Layer 3 of a small transformer language model trained on English Wikipedia (9 layers, counted from 0, width 128).
A neuron's activation on a vector x is GELU(gate . x) times (in . x), where the dot is the dot product.

Input weights of the MLP neurons that the questions are about. A number n stands for n times 0.0076.
n60 gate: 24 -13 -19 16 20 -9 -54 43 -42 -4 -4 23 21 35 1 -36 0 15 49 -17 16 37 -15 -10 -35 25 32 29 -6 44 19 41 -26 22 52 16 14 -24 -2 23 9 12 -35 -40 27 -20 -15 22 22 -21 -22 21 -33 -11 -7 7 33 -4 -16 7 1 0 24 -10 -69 24 -5 -5 23 -1 0 -15 -36 -7 -1 1 13 -15 10 28 12 0 -4 -8 22 6 -46 -26 -8 30 38 8 -36 -5 7 11 -14 -21 49 -21 2 -18 38 -22 39 4 23 -17 4 -3 11 15 -17 43 -16 -5 -27 -31 -7 -4 53 18 1 -16 26 34 30 24
n61 gate: -23 19 -18 4 -10 -8 -42 46 -3 19 -22 1 -16 6 -3 -2 12 -1 0 5 32 8 11 -11 13 -13 19 43 -19 -14 -4 -44 3 -9 31 26 -27 -22 -33 2 -45 -8 21 9 20 17 23 35 -4 -7 -30 11 39 -54 32 -33 2 7 21 41 -19 -27 13 -27 -4 -12 -7 18 24 25 27 -19 64 31 -42 3 -15 2 -29 -4 23 51 -72 -35 -18 -26 -20 7 14 -16 1 11 17 30 8 -11 -23 -14 -40 -25 17 7 -15 -9 -6 5 -11 -13 -15 -21 -17 24 -4 -29 -8 -2 -26 12 24 16 30 4 -24 -40 15 -23 -7 2
n117 gate: 2 -5 -18 2 -45 -37 -62 -27 -3 36 -32 30 -15 -19 -26 14 5 6 -16 -17 32 -21 -3 68 1 15 -5 21 -18 -25 56 -23 -41 3 -4 -11 0 20 -28 7 -20 3 57 -10 32 -19 15 48 -45 17 -42 -18 9 17 30 2 -14 13 -2 36 -36 -76 38 32 32 -56 -26 39 23 21 8 -1 -20 25 -61 -17 -23 -12 -9 -58 -25 51 23 -26 -17 3 -14 23 -11 -42 -8 -11 39 32 -21 11 8 -31 14 40 7 34 4 3 10 0 11 -30 2 -53 4 0 -48 4 0 17 3 1 10 22 17 25 -17 28 -10 24 11 46
n127 gate: 15 27 21 -26 -19 -3 26 6 52 35 23 -5 -41 25 28 3 -12 15 7 -7 44 8 -22 23 5 -17 22 2 -26 -8 -38 25 -49 -32 -18 30 -12 -24 -1 12 -23 14 -8 -1 -4 20 1 -14 14 -10 -52 -13 -10 -3 -23 15 20 14 -2 19 -19 28 17 39 18 -18 -27 -16 38 11 3 -26 7 -6 -12 -43 1 13 -8 -20 -11 14 -1 34 0 19 7 -6 9 12 46 3 -3 22 7 -6 17 2 23 25 -4 -16 12 32 17 43 -12 -29 -2 32 6 31 -24 -36 -64 -2 17 12 -29 3 1 -20 33 -31 -37 2 15 -37
n171 gate: 7 17 -22 7 22 26 15 -37 -21 -20 26 -30 -44 -6 -10 1 -21 -50 -9 22 19 36 17 -3 -20 20 -29 -15 7 1 7 -4 -14 -20 -4 6 -5 19 24 -5 -52 -37 -7 26 -8 4 1 -7 9 42 -5 -15 6 2 -94 34 36 19 -42 -23 11 -4 -6 -37 14 6 -13 -30 -12 0 8 9 -17 -22 -15 -41 -11 15 -11 -48 -4 -13 0 12 28 -28 -34 -18 0 -14 -29 10 28 39 -11 20 43 -5 -15 -1 -8 -32 -14 -12 -12 -14 -17 7 -7 15 -1 41 13 -27 -32 -62 12 -28 3 1 49 -15 -4 1 22 13 3 15
n193 gate: -43 0 33 36 51 25 3 17 -35 -25 56 19 18 29 -13 -36 30 -39 -9 13 -4 -3 -3 -28 -39 38 -22 3 12 -38 47 -3 -1 7 30 -33 -22 15 -39 8 16 1 3 4 -56 24 3 34 9 27 -13 -25 -19 22 2 24 6 -8 14 -30 56 -25 36 36 -2 47 4 -54 -23 10 -31 65 -20 -1 -35 24 -33 -13 31 -40 5 -5 -20 37 0 -15 -21 -28 -31 -14 18 41 22 -47 6 2 10 55 -38 -47 -28 -35 2 17 15 -11 -14 9 37 -2 -26 -50 26 -21 5 -29 8 -17 -14 -6 -11 -27 7 -14 42 14 -32 55
n222 gate: 13 41 13 25 24 37 8 -9 16 -5 -31 9 -17 -8 15 6 -16 -11 7 -27 3 -15 41 -7 -24 -13 17 3 -12 -43 -11 -34 -45 -5 14 -12 19 7 21 -17 22 29 -49 22 21 -19 18 44 19 8 -5 -27 -5 -11 -31 42 -30 -7 6 39 -9 10 -17 5 16 46 5 -20 38 -10 13 -5 -59 -14 -27 -4 13 -13 4 8 16 -15 -5 -16 -66 21 6 3 22 -2 24 -20 -10 3 18 -16 -15 -29 -6 0 11 -28 -10 -14 -45 -57 23 9 -14 7 6 21 31 4 -8 15 4 56 -9 10 -8 -26 1 -8 3 15 -35 -37
n226 gate: -61 3 22 30 24 16 56 11 4 41 -21 29 -5 -45 17 -61 1 15 22 -50 -24 -15 -35 -9 -4 5 -8 -31 25 -8 -38 13 35 -43 10 5 -18 0 -30 20 -3 25 24 -51 -35 36 2 3 6 87 4 26 33 1 22 37 -17 16 -36 4 17 -52 17 34 -35 -8 -5 -2 -10 -8 -15 20 -30 24 39 31 -24 -18 -2 -10 3 48 2 29 4 -42 -31 -29 -9 -19 -34 13 -2 10 30 -5 -37 -39 25 17 -28 14 -3 19 -21 7 -20 15 27 7 -9 13 1 36 9 15 -46 -14 -1 -19 -10 26 21 -2 6 -5 33 -12
n245 gate: 4 34 4 -14 -28 -2 22 32 -13 -4 -19 -9 12 11 -29 8 -48 -17 9 -8 31 38 -23 19 -24 -7 -8 25 20 1 -15 -21 -27 -5 22 23 9 -20 -20 12 1 -8 -7 44 9 32 18 22 -10 -10 16 1 -32 -7 25 -19 22 -9 -42 35 54 6 12 -40 22 20 16 -1 43 4 -12 -29 -25 -42 3 14 -22 17 -5 -4 6 65 27 0 -7 -28 -1 21 23 -17 1 -5 -11 28 -22 11 58 -39 56 15 1 9 -31 -13 19 56 9 29 17 3 -15 -11 -6 46 10 -12 -43 -33 -21 -25 -8 26 -2 -13 -22 24 -40 -32
n253 gate: 21 2 8 50 0 17 12 10 -14 -11 22 21 39 -69 31 5 -32 -5 -7 34 -11 -43 -30 -46 13 -10 -11 4 -54 -7 23 -18 -30 8 -30 11 5 -5 -28 21 1 -38 5 -5 -65 -4 -8 -1 8 -11 25 20 12 25 -15 -23 10 -18 27 10 -44 13 -14 -6 11 38 48 17 -28 -33 -30 -19 40 -39 -4 -11 18 -19 -64 -6 -30 23 -33 5 -7 -2 -25 -28 56 -20 -53 -23 11 -9 8 32 1 11 -29 -5 -14 17 1 -22 54 18 11 -39 22 -10 -18 28 -19 31 -21 -17 -5 -20 22 14 27 -9 -26 -6 12 29 20 -13
n273 gate: -28 -25 11 7 27 18 -43 47 -37 7 1 -10 20 19 -35 -7 10 11 31 30 21 -14 -4 31 25 13 24 16 24 -48 -24 16 -38 -9 -3 7 36 4 10 0 -50 -7 50 -56 16 9 12 19 21 -38 -20 7 17 13 -8 34 6 15 23 18 24 -3 2 -26 3 -16 12 21 -46 -11 -34 22 -28 24 -8 -12 11 -32 16 11 -49 -11 -19 37 20 19 -37 22 -13 -8 -22 31 -28 -12 36 -7 1 -24 2 -8 -9 1 14 -8 -3 -29 20 -55 7 -10 -44 69 -23 -1 -19 -32 -15 6 -12 18 -18 33 0 -25 -39 12 -7 -17
n274 gate: -10 15 -33 -27 7 -3 -18 -16 41 17 17 -6 20 29 0 6 30 -14 21 27 5 -17 -7 4 -56 21 -24 13 -28 -43 -18 -17 -4 18 -1 -7 23 -33 -34 -7 -16 4 2 21 -39 56 0 13 37 26 30 29 22 16 19 42 -25 -27 6 -14 43 -14 -23 36 -8 -24 -10 -25 -1 -29 33 -17 1 13 18 -33 -29 42 -49 45 -5 -24 -45 14 -36 -14 -17 -9 7 14 -44 -4 -20 58 11 -18 -67 7 19 10 27 -10 -17 -35 -6 -2 3 -14 -6 20 -1 33 -5 -3 -13 36 7 67 -8 -17 11 14 -12 37 3 20 -28 -32
n310 gate: -26 1 35 -12 36 38 12 -19 -7 -15 7 7 15 -36 -17 7 -39 -12 -2 -21 25 12 -3 28 -20 16 27 55 -36 -32 60 4 -45 6 3 30 41 0 -21 -3 -14 -8 26 -50 -37 5 -7 40 -28 -9 -6 19 7 7 -8 -8 21 -30 -12 9 -6 -20 25 17 1 -12 -1 -30 4 -25 -14 -14 1 -10 -48 6 -35 6 -10 -21 14 64 6 -7 -21 1 2 -31 14 -35 22 19 6 13 30 16 -25 6 -24 21 -25 -26 -10 -36 -35 31 -28 -27 31 3 -21 -18 -53 6 -36 -26 -24 10 -21 -17 19 5 -35 25 -33 -23 -23 4
n60 in: -6 59 -23 38 21 9 1 -27 14 -42 -3 -11 -14 -11 -23 27 -7 -17 -24 -9 -12 53 15 -54 25 10 31 8 -21 -60 13 10 17 8 -41 -37 -12 19 -34 -24 3 -20 -40 17 -28 20 -23 -22 2 -7 31 -32 -23 24 17 -27 -1 -20 19 -18 -15 -5 -22 15 18 46 28 32 3 -5 33 30 -22 17 3 0 12 -3 -13 -41 39 29 0 -45 -32 21 -12 -9 -12 18 0 7 12 28 13 -14 -8 3 -6 32 68 38 18 48 1 4 3 -6 -2 15 -5 35 23 10 31 -25 18 -7 11 15 -36 14 34 -2 -21 8 28 15
n61 in: -12 6 8 27 -11 -26 -31 13 25 -33 -1 -13 -44 58 -5 0 -24 -4 19 13 57 -8 5 44 40 3 -7 13 -16 -5 25 -11 -12 22 -15 -17 -40 -11 15 33 -5 -22 0 -7 -25 -15 36 1 6 20 -3 -11 -15 11 -5 15 2 27 14 -10 -30 -3 -22 23 33 -39 -3 4 8 -4 21 57 3 -80 -28 -31 21 20 -25 -10 -46 8 17 -10 26 -22 3 37 -5 25 7 -8 -4 26 12 34 -1 16 -1 14 -21 -6 -6 -13 -30 23 7 -15 26 3 -10 -12 -33 -44 -16 -7 5 8 -10 -5 -20 40 17 -18 32 3 -9 -26
n117 in: -58 10 15 30 11 19 -40 10 21 17 -31 -9 -29 41 -8 8 2 -42 43 14 37 -43 29 27 23 15 -21 11 5 22 27 -51 -6 -6 18 -24 -83 -22 -13 23 -28 -2 -32 12 -37 12 2 68 -47 -33 -51 -18 22 26 -10 -32 -20 -8 16 19 -14 9 -29 -17 24 -13 9 23 -8 -33 31 35 -1 17 -74 -22 -9 -15 18 -6 -10 26 -40 -2 -6 16 30 -1 -1 0 29 16 17 29 -24 20 -31 -18 -17 12 28 11 -11 -23 5 5 -30 -22 -6 -44 14 25 -13 -18 -35 26 -13 46 -13 16 13 11 -4 -35 -16 -21 -7 -22
n127 in: 13 24 2 -12 17 15 -15 -13 -11 2 51 -17 13 -9 -15 4 10 -10 -26 11 9 -13 10 -10 3 7 -1 -60 19 -3 -28 -3 -4 -29 1 7 37 -15 -5 34 42 38 -6 13 19 -22 -24 37 -36 -8 -8 4 -3 30 -38 0 19 -27 -15 5 22 -5 2 -31 0 32 9 -12 32 3 1 1 12 12 -46 -11 1 16 -24 20 24 24 -10 -48 30 -21 5 1 15 -35 -3 30 -45 1 5 12 31 13 6 26 -34 -4 -17 7 -22 29 27 17 -9 -27 -37 41 -5 -39 23 -25 45 32 -38 -21 -12 9 -5 18 -26 10 25 51
n171 in: 2 15 30 21 -11 -2 -1 -45 2 -26 4 2 -30 2 -3 13 -53 -25 19 16 -28 28 4 6 -36 2 4 -2 -15 81 1 -36 26 -9 -36 -13 -4 44 1 -16 4 5 28 -4 62 -15 22 4 22 -18 -9 -22 -10 -45 4 20 1 47 -51 40 -25 -6 29 22 27 -30 8 -55 -13 6 6 0 9 1 -6 9 25 27 6 21 -23 -1 3 -27 6 -19 -11 -1 -1 -22 -21 -11 22 43 -27 36 -4 -27 19 26 -11 -5 -1 -7 -16 10 54 11 -27 -40 -10 15 13 24 1 -7 9 -4 -25 1 37 59 -1 -21 -14 -32 -32 1
n193 in: 40 4 -10 15 -11 4 -40 19 -11 -25 -34 -19 -18 63 -47 2 -5 -35 22 -28 18 -74 13 17 -10 13 8 46 -17 -6 -10 -1 -11 9 44 29 16 23 39 42 30 9 -54 -1 24 -17 3 -3 2 17 -21 -6 -3 -36 9 2 -17 2 24 -26 -18 -30 -2 50 -3 10 -6 25 13 -23 7 -17 16 -13 34 -12 18 12 -2 32 26 -20 -31 13 -14 -61 -33 -8 15 -14 -24 23 -51 -25 -10 17 -17 -21 12 62 24 80 10 0 30 -9 40 -15 -11 -18 17 25 -26 -19 18 -2 15 -6 2 -6 -5 34 84 39 10 -51 19 -25
n222 in: 36 -35 19 35 -4 8 -29 -20 -1 -10 14 18 -78 11 50 15 9 -46 39 19 28 -17 10 -45 -19 -25 -1 1 56 1 4 21 13 -20 -25 6 -8 3 10 36 -7 24 -22 -25 26 -24 13 -19 -10 19 18 29 12 -1 -13 -15 -36 19 39 -23 5 23 -41 -54 9 37 14 0 13 5 -16 -31 15 5 -11 14 -6 -13 36 10 -21 -6 -39 5 11 -15 -17 -15 10 5 26 -2 -5 3 5 27 -1 -30 6 -28 19 3 -18 -22 14 -17 2 38 24 -5 -20 8 4 11 -7 17 -18 -5 12 23 -2 27 -4 13 -23 -15 -16 -14
n226 in: 12 -4 -7 36 7 -37 -22 0 -8 -17 -28 42 -44 -22 1 14 23 -3 -7 -10 7 3 -3 -28 14 -26 49 9 -7 -52 15 1 8 13 -8 51 -12 19 32 41 -15 13 -22 71 18 33 -41 11 4 4 16 12 -5 -40 14 16 19 18 4 -26 9 -57 51 -11 2 -7 -11 34 80 -12 39 -35 8 -5 -20 -29 -7 -30 -41 1 3 6 6 50 -25 40 27 -3 -26 -5 19 27 -9 45 36 -58 20 41 -16 -23 14 -18 -30 -43 -36 42 -33 7 -27 55 3 -3 11 -7 9 0 22 -17 3 -34 47 54 24 19 33 -5 -31 28
n245 in: 10 4 -2 -5 -39 -16 -12 -6 -27 37 -15 -17 18 -13 22 26 33 -3 24 55 55 -27 28 -27 14 -5 -13 -25 11 -10 -8 12 -27 -44 19 -13 4 -3 23 10 -47 -1 -33 8 21 16 -11 18 12 10 -31 -5 1 -13 15 -19 24 20 -22 -22 62 -29 -29 -3 -40 -23 6 37 -24 -10 -3 -6 21 -17 -23 41 -23 -14 45 3 21 6 6 -42 21 40 6 -13 -34 -15 53 10 -2 20 -36 -9 1 11 27 -24 -16 9 25 -9 -5 32 -41 -35 29 -16 -8 11 -31 -33 -12 5 -15 9 -41 -10 -27 5 -47 19 -4 19 4 -30
n253 in: 19 11 13 13 35 37 -18 -10 -22 14 1 19 -7 -43 22 -15 -8 -18 25 17 1 30 10 -63 -20 -18 14 28 -16 -13 -5 26 -5 1 -60 -7 8 -20 4 13 -47 -1 -28 0 -5 -10 -33 26 19 -20 24 12 23 19 10 -1 2 -26 0 8 -16 -44 31 9 -26 16 -31 39 39 -43 27 -22 -6 -20 6 -15 -3 -27 -9 19 9 22 -26 28 -42 9 -19 5 20 -56 39 -9 4 31 39 37 -27 23 -16 -8 -68 -28 -5 -43 -23 -26 -4 -35 18 13 -39 8 -27 -18 -72 13 14 26 8 -20 11 -32 -5 9 -8 7 4 -20
n273 in: -1 -37 1 29 14 -4 37 16 27 -49 -11 -3 27 -23 -10 16 17 26 35 -10 -40 35 -29 0 11 -10 -3 21 8 7 -29 -12 18 -24 25 20 -11 -11 -37 -38 -10 -11 10 -38 35 -9 -4 -23 -20 21 34 20 7 26 -32 -1 -11 -1 28 51 24 3 -43 13 -27 27 40 -23 -10 31 23 -10 -50 26 54 1 -15 -5 -63 -20 -4 -3 13 -6 28 39 -1 -3 -18 22 -4 -10 -21 -33 24 9 12 17 32 42 34 11 -15 36 9 -9 17 -5 -38 3 -12 -26 19 -20 -14 34 -25 -33 -12 -11 -4 10 17 -47 10 -5 13 -26
n274 in: 43 -14 0 42 41 -46 23 -5 9 -7 -4 -15 -23 22 -16 -31 -6 -44 4 6 -21 42 -10 -6 -11 -17 39 8 -28 -10 -12 -14 2 -22 -25 -9 44 30 -23 -12 38 52 -25 -51 10 0 26 -16 -15 -5 -15 32 -12 11 7 34 27 -1 9 -4 -74 36 15 6 16 15 -28 -9 5 12 32 -31 -39 34 -26 1 -1 43 6 -14 -2 27 59 8 -14 42 10 23 -19 -36 2 -38 25 12 1 -9 11 13 5 10 -4 -3 23 -8 -17 15 -57 52 21 1 14 9 -5 2 14 -6 2 -17 -19 7 -29 -21 8 -15 36 31 -21 4
n310 in: 35 27 -25 -39 -13 -41 -5 -7 12 15 7 11 -19 -13 8 19 24 -8 -9 15 24 3 21 -30 17 -23 -2 -18 -25 -12 24 50 -10 -28 54 -24 21 15 3 -39 36 15 -18 48 39 9 23 -4 0 -13 -13 -13 -14 -49 11 33 -3 -22 24 -70 8 12 -8 -21 24 8 -23 61 -34 -22 2 -38 2 -12 29 30 -2 -23 -36 -51 14 8 -21 -23 6 -35 -29 19 -24 27 24 -19 25 -47 -49 4 32 43 20 29 -4 0 4 -16 10 -24 -19 20 15 37 16 2 76 4 2 -56 50 -7 51 19 -63 7 3 -6 4 -9 38 -22

Each question shows a token from some text and the vector x that enters the MLP there. A number n stands for n times 0.036.

" again": 26 -28 -4 11 2 -1 -4 -23 5 -20 11 -31 3 2 12 14 -17 25 0 -18 28 -1 11 12 -10 -9 -2 15 0 -3 -25 -19 -13 27 -4 -2 20 3 23 -5 13 -7 -7 20 -16 -15 2 -19 -1 10 11 -11 17 -19 -1 22 6 -15 -9 -18 -23 23 -4 -6 4 32 10 -13 -7 17 -15 9 -11 -15 -7 0 -2 0 -28 11 -35 -24 9 -1 -2 12 -9 9 2 -5 4 -12 -5 -4 8 -8 -2 -3 8 5 -9 -17 -13 3 -34 9 16 10 8 31 12 0 13 9 6 -7 7 4 -13 -10 4 26 5 -13 -2 3 -9 18
The three highest activations, in order: n171, n222, n274

" run": -6 -26 22 -13 -3 0 1 21 32 -2 30 -18 -4 -6 -14 39 26 21 28 -35 18 7 -1 -2 -18 -8 13 37 -16 -15 17 -9 6 -8 -29 -37 32 24 6 10 10 16 25 1 -30 -3 -3 -2 12 7 25 -21 24 -26 -5 11 -11 13 9 13 -7 29 -9 -12 6 -24 -1 5 -14 -20 -6 12 24 -3 23 30 -4 -15 -9 19 -5 -6 -14 10 -5 14 -16 -9 -14 -8 -11 -16 -20 -10 23 -16 -10 25 59 -5 0 -10 -29 4 -29 22 25 4 11 22 0 -5 15 -18 9 1 15 17 7 -11 4 21 -14 19 3 15 -1 15
The neuron with the highest activation: n273

" Canada": 37 -1 -17 12 -29 -9 -2 -25 22 -20 21 0 -11 -12 -5 16 -12 33 5 2 4 -6 0 6 -5 -9 14 2 -22 13 -17 -9 16 -21 3 0 -10 1 -4 5 -5 -14 6 3 18 -24 2 -18 -29 13 -3 -8 1 -13 -11 6 12 6 35 -3 -22 -16 6 9 21 36 -2 23 -6 -18 5 -4 7 10 -15 -13 -3 13 -32 -1 -26 -5 39 -12 -7 21 -9 -27 21 -35 0 -32 -10 20 -9 24 3 1 -7 0 -3 -13 6 -14 -8 14 17 12 5 17 2 -6 0 -29 12 -7 12 -30 7 6 26 -19 15 -2 -18 -23 -7 -15
The three highest activations, in order: n171, n253, n127

"im": 41 1 6 -5 4 -12 5 -17 -38 -12 -11 2 -4 16 9 21 15 -14 29 -2 -1 -21 -30 -10 8 -9 -4 -13 -3 -23 64 -3 -22 -16 8 -27 12 28 -15 -12 13 6 9 14 6 -19 -3 12 15 -10 -47 -10 -27 -2 11 4 -10 21 4 6 -6 -6 -1 -4 8 0 -5 7 -5 -10 11 -32 -4 -27 -11 17 -2 5 6 0 28 -13 -8 -8 12 2 10 -19 -12 5 -6 9 -7 14 12 34 -7 3 -19 -5 -11 -13 18 -28 18 -2 -18 7 32 4 16 -12 0 9 -8 0 12 -17 4 10 -5 -26 21 -16 20 -26 -16 6
The three highest activations, in order: n193, n310, n222

" ": -24 -26 -19 -20 3 10 15 -3 30 0 6 -1 3 0 -11 25 37 2 25 -3 -39 13 1 -10 -5 -8 -6 -15 14 2 -15 -12 -5 -3 29 3 4 14 1 -18 9 -3 -34 7 1 -33 0 16 13 -4 19 -3 11 15 6 -11 -15 12 -3 7 -12 5 1 -3 -1 -9 7 -9 -3 16 10 -24 -1 -3 3 -4 -4 23 15 -8 25 -4 3 -15 14 13 -24 7 1 1 17 -60 -25 -15 10 3 -9 -7 -10 0 -8 17 20 3 -1 -1 -9 -3 -1 -17 3 -10 0 -9 13 9 0 22 9 -1 -9 -6 -13 -9 19 -1 -5 2
The neuron with the highest activation: n226

"ley": -1 -30 8 12 -26 -10 4 8 -3 -33 0 -15 -8 -8 11 69 -42 7 0 -31 33 13 5 -7 30 -9 16 -9 12 -5 13 1 -12 -20 6 -18 1 8 -2 5 7 -4 -11 9 24 -15 23 14 10 -8 -14 -5 3 -9 15 4 -4 7 -3 9 -14 6 -7 14 20 -2 3 28 -8 -5 -17 -7 13 14 11 20 -3 -5 -16 -6 -7 9 14 -26 8 -8 -19 7 24 -11 3 2 -7 23 -32 10 8 15 34 7 -20 -6 3 6 -9 3 -4 3 -9 -10 -16 13 4 5 -15 -9 -9 27 -13 8 20 -13 24 -9 -3 -29 6 -6
The most active neuron and its activation: n245, at about 2.5

" Nov": -4 0 2 13 -21 -17 -5 -11 29 -6 -5 4 -10 -18 -17 -3 13 -33 -16 3 10 -32 -2 18 -7 -8 -14 -8 20 -4 -2 -27 2 22 1 0 -4 -20 21 5 26 -3 4 16 27 -21 -16 37 -11 -40 3 -56 30 12 18 2 1 29 11 -4 7 -22 6 16 29 31 -12 -8 -2 17 -46 -18 -8 -4 -16 2 -4 -5 -34 -6 -15 -3 -14 2 11 29 -1 -5 7 -23 -10 -18 20 -4 -16 -27 11 12 29 -11 -7 2 7 -33 -18 -24 -5 5 5 -19 17 12 4 11 4 10 -15 41 -24 -1 -8 48 15 -20 -13 12 0 18
The two highest activations, in order: n117, n222

" B": -50 4 -16 -13 11 -13 -3 -17 13 -3 -3 10 -1 -12 -7 23 -2 18 -8 -5 2 12 -1 17 5 -7 -8 7 4 3 6 -6 4 5 -19 5 -5 25 20 -28 -24 -10 26 -31 10 -53 -9 9 -37 -6 14 -4 39 -19 32 -7 2 9 -2 12 -5 19 7 -11 10 -42 -6 -37 4 6 -6 -3 0 8 -38 13 -6 14 9 3 -1 26 15 -12 -36 12 -4 11 1 0 4 -18 9 6 0 -15 -9 2 -4 5 28 14 -2 11 5 -1 21 -2 -4 0 19 8 -9 10 5 15 3 9 -8 14 18 -24 -23 13 1 14 -3 5
The neuron with the highest activation: n117

" in": -12 -1 -1 21 -6 -10 -26 -1 29 11 23 3 -9 -7 19 -29 39 3 -19 11 -6 -22 12 -22 10 -9 20 9 2 14 -8 -13 2 21 14 22 21 30 22 -16 -7 3 -7 13 19 -43 -2 -12 7 7 14 0 -11 -1 2 9 -4 -8 11 -15 -25 26 -7 -18 -18 13 9 -2 17 15 6 -9 9 20 19 1 -3 -7 -5 9 -5 -27 26 1 -27 -13 3 14 -4 -10 1 -9 -5 -8 4 3 6 7 8 -4 -24 28 -4 -7 -35 4 12 4 -5 -9 -4 6 6 -10 9 -6 -8 -9 -12 -3 -8 5 3 2 42 -14 -2 -15
The neuron with the highest activation: n222

"|": -7 -22 -6 -4 -44 15 4 -12 -26 6 -7 14 11 10 8 23 -8 10 -4 -3 -12 17 -5 1 -25 -8 13 5 25 -5 -13 -13 27 1 3 -19 -9 15 26 9 8 -17 -11 3 -8 -3 23 -4 -3 1 14 -21 -21 31 22 7 -3 0 -3 5 -53 15 -7 -1 5 -27 -8 -7 3 -5 20 -9 -2 2 -4 0 -5 -6 -7 9 10 -18 3 -28 -20 13 -10 22 1 6 2 -18 -10 -8 32 -12 11 1 14 4 -6 4 13 -7 11 7 9 3 -4 29 16 -17 -5 12 -7 18 -19 24 -2 -4 -8 -29 3 -17 -4 2 -21 -37
The neuron with the highest activation: n274

"et": -1 4 25 -12 -7 -5 -26 4 -9 3 27 -15 1 9 -25 0 2 30 1 -8 8 -3 33 0 25 -8 -12 -1 -8 -12 -32 -3 -12 7 -10 -27 -4 21 -2 -7 14 -22 31 -15 29 -20 35 -14 -14 -24 -13 0 25 13 17 16 -53 -20 -3 -23 5 32 7 2 15 4 -10 -4 -16 21 -3 -7 19 27 14 6 -4 6 16 -5 11 -21 -25 13 9 5 7 8 28 10 -4 4 -15 12 23 24 -21 1 15 5 -8 2 21 36 -8 12 -8 22 -24 2 -5 5 -11 10 25 -14 19 0 -14 -14 6 8 -9 5 -3 3 -5 6
The most active neuron and its activation: n226, at about 0.44

" Sch": -17 -32 11 9 -13 -19 5 -4 4 -1 10 -6 2 -7 -20 -4 -19 47 -41 2 2 -24 -19 20 21 -7 -20 13 2 -11 -19 38 -16 15 4 -17 -37 -9 -7 -6 7 -5 -3 14 3 -9 -7 -9 -14 31 20 -16 37 -2 44 9 44 -14 2 40 -14 -3 1 12 1 -9 8 3 3 -9 15 -64 23 -8 -51 26 -5 -6 -9 -6 -26 17 -1 -28 -17 -4 -8 3 19 4 -9 -7 -14 25 -1 14 -9 -1 6 14 11 3 -2 -28 -5 -20 9 -23 -34 3 13 17 -15 10 -18 -12 28 45 1 -8 -2 4 6 -3 9 -7 -4 1
The three highest activations, in order: n117, n61, n253

"st": 3 12 -22 6 31 -20 -2 6 -14 0 -24 -4 2 29 2 -4 -19 16 4 -17 1 -1 0 -13 16 -8 -18 -7 -9 -5 -32 22 -33 0 4 -21 -16 -1 11 -21 11 14 -30 -6 -31 -38 21 -27 20 4 -1 -20 14 -13 22 8 24 3 -16 -15 -10 1 1 -6 10 -18 14 19 -8 22 17 -16 -14 32 28 -8 -3 1 -7 0 -3 1 -7 -12 27 14 -1 -13 -9 8 0 7 -15 -1 8 12 -20 16 8 -35 -4 -4 4 12 -5 13 0 -13 -5 -27 -3 1 -9 -14 -9 28 44 1 -38 32 -11 -1 -11 -12 0 10 13 -9
The two highest activations, in order: n60, n273

" he": -15 -13 6 -3 -3 8 24 5 2 -40 17 -17 -8 0 0 15 -36 17 -12 3 -23 3 -3 -26 -15 -6 -15 3 23 -9 1 -2 -2 14 18 -24 -16 6 -13 11 33 -17 -8 8 14 1 11 -46 -27 7 25 -22 19 -28 -15 10 23 -8 3 -5 -4 18 22 -14 11 14 9 -39 1 5 43 -21 8 2 -2 12 -6 -12 -30 -18 11 -20 -16 -10 -24 15 15 35 -16 5 -24 -23 -16 -8 37 15 -4 -4 -3 8 3 -22 16 -50 0 2 -4 24 7 27 18 9 3 44 -14 -6 -9 -9 7 -3 18 22 12 -23 0 -13 -3 2
The most active neuron and its activation: n171, at about 2.6

" polit": -7 22 -8 -25 8 -7 52 3 -12 3 36 -3 5 -7 -10 21 -25 46 -26 11 -12 -17 -16 -21 -1 -7 -13 -13 -6 -6 6 -7 -28 -8 -15 1 3 -13 1 15 -26 4 -2 24 -10 2 -1 -15 -28 2 25 -19 29 -2 15 2 -33 23 12 -30 13 16 -15 0 9 29 27 25 -11 13 23 -12 51 -12 7 -9 -6 2 -56 6 0 -19 10 28 -26 29 4 13 -12 8 -7 -1 -1 -20 -8 -18 14 5 16 22 -3 12 9 -1 -3 24 -14 14 5 2 4 16 -10 -8 4 4 27 6 8 10 6 12 12 43 16 7 15 -9
The neuron with the highest activation: n127

" sing": -12 11 -9 -24 -10 -16 59 10 -33 6 26 -1 -2 6 -2 13 -5 39 1 16 -38 -25 -25 -10 -18 -9 8 -1 -35 19 16 18 11 -18 -22 24 10 1 28 13 -5 9 -8 -6 29 -7 4 -7 8 11 29 -15 -1 6 5 10 5 24 35 4 -10 -6 -8 -4 5 33 12 -4 -17 -19 21 -30 -26 -6 15 1 -3 12 -15 -2 -27 -9 -11 -4 -22 15 -18 8 11 11 18 -9 17 -20 -12 5 12 16 39 9 -2 0 14 -16 -14 52 12 -3 -1 4 11 -18 0 -18 3 -9 37 14 2 -18 15 -16 -6 15 -1 0 -11 -10
The neuron with the highest activation: n253

"r": 5 2 -16 10 -1 -20 -40 3 -2 2 -31 -6 3 -9 15 14 -10 -27 -28 14 -34 1 26 -25 12 -9 8 -4 29 7 0 -15 -17 -11 34 -12 -30 2 -7 5 -18 11 1 5 -31 -4 17 16 -4 -27 -17 -12 -23 -5 30 -9 20 9 4 12 -7 1 -15 6 -20 22 2 -5 11 -10 44 -12 -1 33 18 -9 -3 -6 5 4 25 29 17 -16 5 20 -5 -10 -28 29 -16 10 -9 9 -5 4 3 11 33 28 1 -5 2 7 -4 -7 0 8 15 31 11 -42 2 6 7 -13 -10 9 17 28 -17 10 4 -15 -1 5 -16 5
The three highest activations, in order: n60, n245, n117

"ro": 14 -25 11 -34 -15 -10 -12 10 -12 8 -15 -7 -30 -2 26 21 6 -27 3 -5 -8 5 6 7 13 -8 9 16 24 20 14 -36 16 3 7 -1 4 31 4 5 28 -15 47 -6 -2 -6 18 -28 -18 -4 -26 -1 2 -5 16 -26 -15 -22 -2 -9 -1 10 -3 6 9 -10 6 14 7 -8 20 -8 25 35 -1 -6 -5 12 5 17 -13 -10 2 -19 34 6 -5 0 -19 19 -26 0 -18 -6 -18 15 11 23 -32 1 -5 8 -2 -3 -14 8 11 7 10 -21 11 12 28 12 -6 -10 -14 18 8 7 8 6 -8 -37 -14 5 -21 1
The three highest activations, in order: n117, n253, n61